Layer 4 of a small transformer language model trained on English Wikipedia (16 layers, counted from 0, width 96).
A neuron's activation on a vector x is SiLU(gate . x) times (in . x), where the dot is the dot product.

Input weights of the MLP neurons that the questions are about. A number n stands for n times 0.0044.
n30 gate: -24 -20 -15 67 -20 53 -2 42 -20 18 -14 20 38 44 -47 -4 -9 47 -10 2 -39 17 -10 -22 -18 -12 -15 12 -24 -21 48 -9 -56 26 -11 -30 13 25 23 8 -22 12 11 43 41 -10 -42 14 45 11 -10 -95 -15 0 -66 -4 -13 -9 4 -14 29 -49 -23 -11 8 4 -13 9 32 35 -16 12 14 37 13 53 -55 15 1 -23 16 -14 -27 -29 -33 36 36 0 2 36 -41 0 17 -24 3 1
n108 gate: -2 -37 -28 7 -23 -8 42 -37 -9 16 32 17 -43 -34 -28 -3 0 -25 -21 24 -57 -72 39 -51 26 -35 -8 -5 -11 -1 -16 73 29 23 17 -15 -10 3 15 -47 17 -7 -31 -7 -1 -24 -7 -45 22 -85 -3 30 -5 -1 7 19 -16 71 -67 45 -59 -12 24 -11 17 -20 -16 54 74 -15 2 1 -56 14 -9 53 46 -29 -7 71 2 -14 -34 13 30 27 13 16 -9 -69 -23 -32 -24 9 4 26
n166 gate: -5 -6 33 13 20 -1 -63 -8 9 -3 34 5 12 7 -40 -23 -33 2 -15 -36 18 3 -5 -1 35 0 -6 34 -38 23 40 18 -23 -9 -2 -7 25 -22 -34 29 -4 10 0 -19 -5 62 -58 -25 -60 29 -49 58 55 10 -15 21 -29 -17 -7 -22 -44 2 15 62 69 -37 -6 49 15 -20 7 19 27 -15 83 29 5 -14 -13 -17 25 -7 22 -29 53 42 -29 51 -12 51 -44 53 6 -35 3 0
n197 gate: 20 -19 44 6 18 -9 10 14 -39 -40 -15 -13 -5 -6 7 59 1 3 37 25 -2 17 -18 -44 -3 -42 8 61 28 -8 35 -66 -26 26 7 -80 -43 41 36 36 34 20 26 52 41 -33 -14 1 23 -1 -10 13 41 -36 -55 27 -9 12 -13 -32 -10 -58 -44 12 36 -26 2 1 39 35 72 -41 -63 1 -1 -9 -28 -35 -11 -30 16 -8 -12 8 -25 0 -45 15 53 -21 -28 -15 7 10 -31 17
n239 gate: -31 -32 -25 39 -14 -9 75 -18 -11 46 19 7 2 -3 -44 -4 -22 18 -42 21 -2 50 -15 29 45 -6 35 7 -42 -13 1 -2 12 -22 19 35 -45 -17 11 -25 -7 23 18 31 -12 -6 60 -40 21 18 44 -23 6 -32 5 28 -3 -27 -40 13 -22 21 -11 21 19 -23 23 0 -34 -33 38 28 -58 -9 -23 -17 19 6 -10 -81 14 -59 -2 10 33 -35 11 39 -16 39 -33 17 5 -50 -26 45
n30 in: -59 64 -54 0 -82 -37 -2 -5 -5 -40 2 2 15 -3 -22 21 -24 2 -10 -14 16 -50 8 1 48 0 28 -13 9 13 -9 29 7 56 -16 -16 23 -48 0 -23 22 -49 -71 9 -41 -25 -17 -14 67 17 -35 -15 -10 2 19 -36 23 10 2 4 29 18 25 5 44 3 -13 -32 13 12 -15 56 -7 -45 -27 6 -17 -34 -72 -13 50 46 -36 -73 14 -16 -2 14 -20 -17 64 -27 42 -20 -14 0
n108 in: 9 -19 34 12 -29 -14 25 12 -56 62 -12 -13 -55 1 -47 -5 2 20 -14 0 -55 -20 -15 9 5 16 67 5 -17 -17 13 30 -41 47 -16 -26 4 7 0 -10 -20 22 -29 -40 19 -26 -77 46 -12 -22 -49 4 -19 18 17 -5 34 53 -40 38 2 -38 15 -30 0 -9 25 6 5 32 -12 5 -21 -15 15 54 2 -49 -16 3 -39 -36 -46 -37 -17 61 -32 -29 -49 -20 -7 7 3 -13 13 6
n166 in: 20 21 33 -4 -35 -13 -85 53 41 3 -49 37 -11 -18 12 -35 -48 -13 34 -26 29 22 15 0 87 -37 24 -2 -7 -5 -5 27 9 1 38 -10 -55 6 41 23 24 -7 -27 24 12 -15 34 25 -16 37 31 28 4 -37 7 -16 -18 -29 -37 4 -45 54 -8 26 -21 28 -4 8 -31 -7 0 13 37 13 21 -27 14 33 -25 -23 -26 34 -42 -35 -26 85 47 -37 -13 67 51 17 36 12 -62 -16
n197 in: 47 93 -21 -7 42 15 12 2 29 -21 -28 -21 -11 -18 32 -32 -35 -16 0 7 26 14 27 20 -33 -54 7 18 26 14 0 38 -9 54 9 21 34 -44 -20 -37 -3 -26 2 4 26 14 3 -61 -37 -33 42 31 -19 45 -2 16 17 29 7 -48 -13 42 30 1 43 -30 -38 2 -38 43 -24 -4 -33 -10 -34 8 11 -1 59 25 -18 50 26 13 7 44 -2 42 -10 17 14 -45 -50 -10 -15 -34
n239 in: 1 5 -3 0 -47 7 -23 -8 -28 3 17 -5 65 -29 34 -13 -86 58 -9 -2 -15 38 -5 -77 3 17 -36 28 41 4 -12 27 3 49 31 -18 19 -7 -16 42 -30 -16 -9 8 1 36 8 16 10 9 5 19 -23 55 6 11 16 11 -12 -25 -28 43 -6 -15 -19 -43 35 56 -18 4 -41 22 24 -42 -6 10 16 -42 -12 47 -18 -10 -34 -2 0 21 25 -20 15 28 -34 -14 45 40 -6 -70

Each question shows a token from some text and the vector x that enters the MLP there. A number n stands for n times 0.053.

".": -15 5 11 5 -29 -33 -18 2 15 5 15 -10 -28 4 21 -26 -4 -13 8 13 -8 0 -16 -24 -15 24 -19 13 -19 -16 -17 -16 -14 -10 10 8 12 7 -13 -9 9 -24 11 -5 -6 -25 18 -1 -10 -15 -5 -20 -15 -8 -17 -22 -5 0 16 13 17 25 11 -2 -10 16 5 2 -4 7 -12 -13 42 2 -29 -29 29 0 16 2 -3 1 -39 -15 4 -26 -24 17 -6 28 25 -7 32 -1 20 39
Which neuron lights up most? n197

"s": -9 -15 -6 24 8 -4 8 0 -2 -20 16 -10 -30 2 -24 4 -13 -9 37 -13 -34 -3 -21 6 -15 32 -22 -11 -16 -20 -14 19 16 10 -2 8 25 -34 31 -15 8 -1 2 -1 -29 -3 15 9 23 -14 -16 -26 -2 -11 23 2 -7 13 33 20 2 1 16 -13 -16 15 -28 15 33 33 -21 -2 18 0 -10 -10 -13 -28 10 -35 31 -26 -3 12 9 31 -20 8 17 32 17 -17 -25 29 -8 5
Which neuron lights up most? n30

"do": -5 -4 -5 21 -7 -4 -2 0 14 28 -6 -56 -20 8 8 -7 -16 -4 32 22 -14 -10 -3 -49 8 16 -17 8 42 -12 36 -9 4 -2 26 3 0 32 16 4 15 -23 -2 10 -15 16 -8 9 34 24 -9 -2 14 -8 -7 8 -1 22 2 6 14 17 -16 -19 -2 3 28 7 -44 5 -7 21 6 -25 -18 -18 4 0 16 -19 -10 7 -13 30 53 -13 9 -19 6 0 20 0 14 7 -30 18
Which neuron lights up most? n239

"om": 4 -11 -18 -5 -36 -2 15 12 2 4 -20 -15 -23 -32 8 5 -14 -10 5 -12 -3 -4 -9 -7 -7 23 0 -11 13 -5 -13 -21 -5 -25 -6 35 13 -31 41 18 -7 -6 -3 -7 -58 13 1 -4 -47 3 3 -4 11 16 22 13 -15 18 21 9 -4 5 27 7 -10 13 -19 -3 -3 -2 -41 -27 8 16 -22 -10 30 10 11 -35 24 9 15 0 30 -4 -11 -19 22 6 -30 -57 14 19 -15 30
Which three neurons fire most, strongest first? n108, n166, n30

"t": -6 -6 2 -4 -12 7 27 -3 -1 -24 11 -8 1 -2 -8 -21 -27 9 21 -7 -26 13 -17 4 12 36 1 -18 -12 -24 29 21 -16 -6 33 10 23 17 47 -6 -26 0 4 -3 -43 -26 -11 -16 -6 36 12 10 -2 -8 27 28 5 32 4 -13 -7 -26 -14 4 -5 12 16 -25 26 29 -25 -10 12 -9 -27 -30 3 -10 12 3 13 -2 -12 21 -15 14 -13 -28 4 -7 43 14 23 -15 -3 -7
Which neuron fires most, and how strongly? n197, at about 0.14

" other": -17 11 12 -14 -42 -32 33 17 -9 -10 35 -10 -29 -19 21 -19 -22 -30 10 -18 -25 25 -5 -28 -37 41 -19 -8 -7 -6 11 -12 19 -12 -5 9 -15 -6 6 8 -1 -7 -32 -13 22 -26 -1 -1 5 8 20 9 -7 -14 11 -19 -11 -9 39 -1 7 1 -22 10 -14 -7 6 -49 -7 8 -8 -4 9 -1 -4 -3 4 -9 17 -2 -17 4 -4 27 22 10 9 -13 -25 22 21 -8 4 -12 12 20
Which three neurons fire most, strongest first? n197, n108, n239

",": -16 6 -17 23 -29 -25 4 -17 -12 10 1 -5 -34 13 18 -38 -18 -22 16 -28 14 -3 -11 -14 -26 21 -42 0 -7 11 -2 -18 0 -22 6 35 -10 -9 -3 -19 3 -16 25 -11 17 4 5 9 0 -15 10 -24 -8 -5 0 -4 1 -11 5 0 29 -5 -8 30 0 40 12 5 -12 24 -24 -12 -7 4 -16 -17 19 -20 15 21 -18 3 -13 -10 34 -25 -17 5 -13 28 17 -6 -3 -10 31 -3
Which neuron fires most, and how strongly? n166, at about 0.35

"ur": -4 2 2 16 10 27 -21 13 1 50 0 -19 -28 -15 6 -4 -11 -33 18 -15 -27 19 24 -27 -29 36 -24 -2 16 -26 -3 -7 11 -13 -18 29 -13 -8 24 6 8 -24 -15 -5 -52 -10 -13 -24 -2 8 -16 -19 8 9 11 36 -4 10 -8 33 22 -26 25 -13 -9 -10 -1 -11 -1 8 -21 -25 -11 1 -13 1 -1 6 -21 -30 11 8 -12 28 -26 0 -15 -30 -34 16 1 -24 24 -10 4 10
Which neuron lights up most? n197

" f": -4 6 12 4 -14 -4 13 -15 18 5 13 -10 -35 12 -9 3 -5 -20 19 -8 0 -21 1 -20 -18 31 -43 -16 3 -9 -18 -8 -2 -13 -8 31 1 30 29 -12 -49 10 -15 17 11 11 -23 -4 -4 20 20 -6 -16 -8 -9 -8 -7 12 26 27 -14 3 -12 21 -6 9 17 -6 5 5 15 -11 37 12 6 -9 9 -22 -23 -9 8 2 -18 5 26 15 11 3 2 45 29 -7 35 11 -3 32
Which neuron lights up most? n197

"ti": -9 -32 1 54 25 12 -13 -5 11 14 18 -26 -5 -27 19 -11 -6 18 5 -14 -18 -8 6 -27 -38 24 -4 24 -10 -1 18 -21 19 -11 10 26 21 -8 -17 25 5 -14 27 -30 -14 1 -15 12 -4 28 21 47 9 6 -7 26 -9 9 20 -13 -11 23 4 -20 -10 21 5 15 -25 26 3 -17 -6 4 4 -15 25 -13 13 -14 -3 6 11 1 -8 52 4 -7 27 23 30 -8 -22 34 -20 17
Which neuron fires most, and how strongly? n30, at about 1.1

"te": -15 -34 -16 18 -8 -8 13 -19 16 -12 27 -35 -13 19 4 -46 -9 -31 13 -4 -8 11 4 -18 -4 43 -16 -15 7 4 -2 9 11 -6 -3 -14 14 -10 1 -1 18 -8 7 11 -18 -12 -40 7 32 8 16 -21 3 8 17 11 -31 40 41 -11 8 -9 -21 1 -34 5 4 -4 -3 26 -34 -8 -5 -28 2 -16 1 -6 3 13 17 -13 -6 -6 31 13 19 -3 20 -7 -8 -35 22 9 -5 25
Which neuron fires most, and how strongly? n166, at about 0.61

"ot": -15 -9 9 -23 -9 -16 1 9 27 17 2 -8 -1 -23 -7 -22 -5 -39 9 -23 -10 -3 -4 -15 -7 10 -39 -11 -16 -10 34 -25 -9 6 23 37 -15 1 54 -14 2 11 -24 -27 12 20 11 -34 -40 -14 12 0 5 17 5 36 2 31 25 12 -14 -9 4 -32 -2 28 -15 -35 17 5 -38 -1 6 -4 -14 -5 -12 0 21 -7 16 35 -14 3 26 -26 -5 -23 -9 11 28 6 27 12 -20 9
Which neuron fires most, and how strongly? n239, at about 0.27

" Ga": 0 -6 2 17 -15 -9 27 -2 30 24 -10 -9 -18 15 -1 -17 12 -11 2 -9 21 -14 -1 -41 -8 40 -16 -8 35 -13 5 -19 8 -17 22 40 28 17 7 -7 -9 -2 7 9 10 -24 -20 21 -2 20 -18 32 -34 10 -29 -2 -19 38 23 11 12 -30 -15 -6 -14 13 -16 -20 5 8 0 14 11 15 -4 -8 15 -17 17 -7 -4 14 4 20 32 0 -12 -20 26 26 -4 29 -9 54 4 16
Which neuron lights up most? n166

"ite": -2 12 4 -46 -26 -25 -13 -5 4 10 7 -10 -13 0 -8 -27 -25 -28 -1 7 17 27 -3 -53 -17 8 0 -3 -22 21 16 17 -2 -20 -11 10 3 -1 7 14 2 -5 21 -2 19 -5 -5 -27 -22 9 10 -12 -6 -17 7 -7 -42 6 10 -36 9 41 -11 5 0 10 -38 -30 -33 6 21 -13 -33 5 -15 -36 5 -2 23 -13 18 4 11 5 30 34 7 -13 -29 16 15 12 1 -16 -23 37
Which three neurons fire most, strongest first? n166, n108, n30

"tic": -13 -5 0 10 5 3 -10 24 -9 -22 16 -17 -20 3 1 -35 -20 4 -12 9 -7 -1 -34 7 -61 48 -20 -34 12 26 4 -16 13 5 -13 5 -10 -6 -3 4 18 4 5 -38 -1 20 -17 -22 -4 -8 4 21 4 14 8 17 -20 39 13 -5 8 -24 1 -27 -25 24 1 -14 -22 15 -21 -14 24 7 0 -19 15 -2 10 -6 27 9 7 -5 13 7 -15 9 -16 8 4 12 -10 13 -13 21
Which neuron fires most, and how strongly? n30, at about 0.36

"-": -12 11 -6 29 -11 -20 -41 14 23 6 20 -9 -13 8 29 -25 -16 -33 29 -7 29 -4 -14 -6 8 25 -21 8 12 -6 -2 -2 -11 5 21 30 -13 15 6 2 -16 -44 1 -19 -4 -8 -4 -9 -29 22 2 -17 -39 -2 1 7 1 27 12 -20 19 16 -29 -8 -19 20 -21 -13 -16 7 -25 -9 -6 18 -2 0 18 -39 16 -23 13 -25 6 4 24 17 -5 24 -6 36 9 -7 -6 13 10 4
Which neuron lights up most? n166

"it": -27 5 25 -23 11 4 -20 4 -2 -40 13 -17 -3 11 9 -10 -23 -37 24 5 16 9 14 -1 -24 13 -28 9 4 9 -2 -16 4 -10 29 17 -10 -14 7 -3 40 9 15 27 10 1 -1 -23 -77 1 15 65 15 9 4 22 -35 7 20 -8 -25 -9 -4 2 7 40 15 -22 -1 32 -2 -19 -15 18 -9 -17 0 5 23 -33 21 13 -13 11 23 5 3 -2 20 13 -15 14 -4 9 -11 -9
Which neuron lights up most? n197

"h": -6 -15 -9 53 1 22 19 -26 32 1 -12 -14 -33 -10 11 -15 5 -4 20 -18 -8 -9 0 -33 3 -5 14 6 -12 11 -21 -54 26 1 -11 -2 31 0 11 -16 15 -19 -7 9 51 -9 7 12 -28 19 29 23 -4 -8 3 17 7 -1 -25 -6 -5 15 4 0 -23 17 -13 -8 -9 7 -20 -16 30 -2 -31 -19 -7 -11 -1 8 -14 14 16 -5 29 4 4 -6 -11 31 33 23 -44 17 -20 11
Which three neurons fire most, strongest first? n30, n108, n239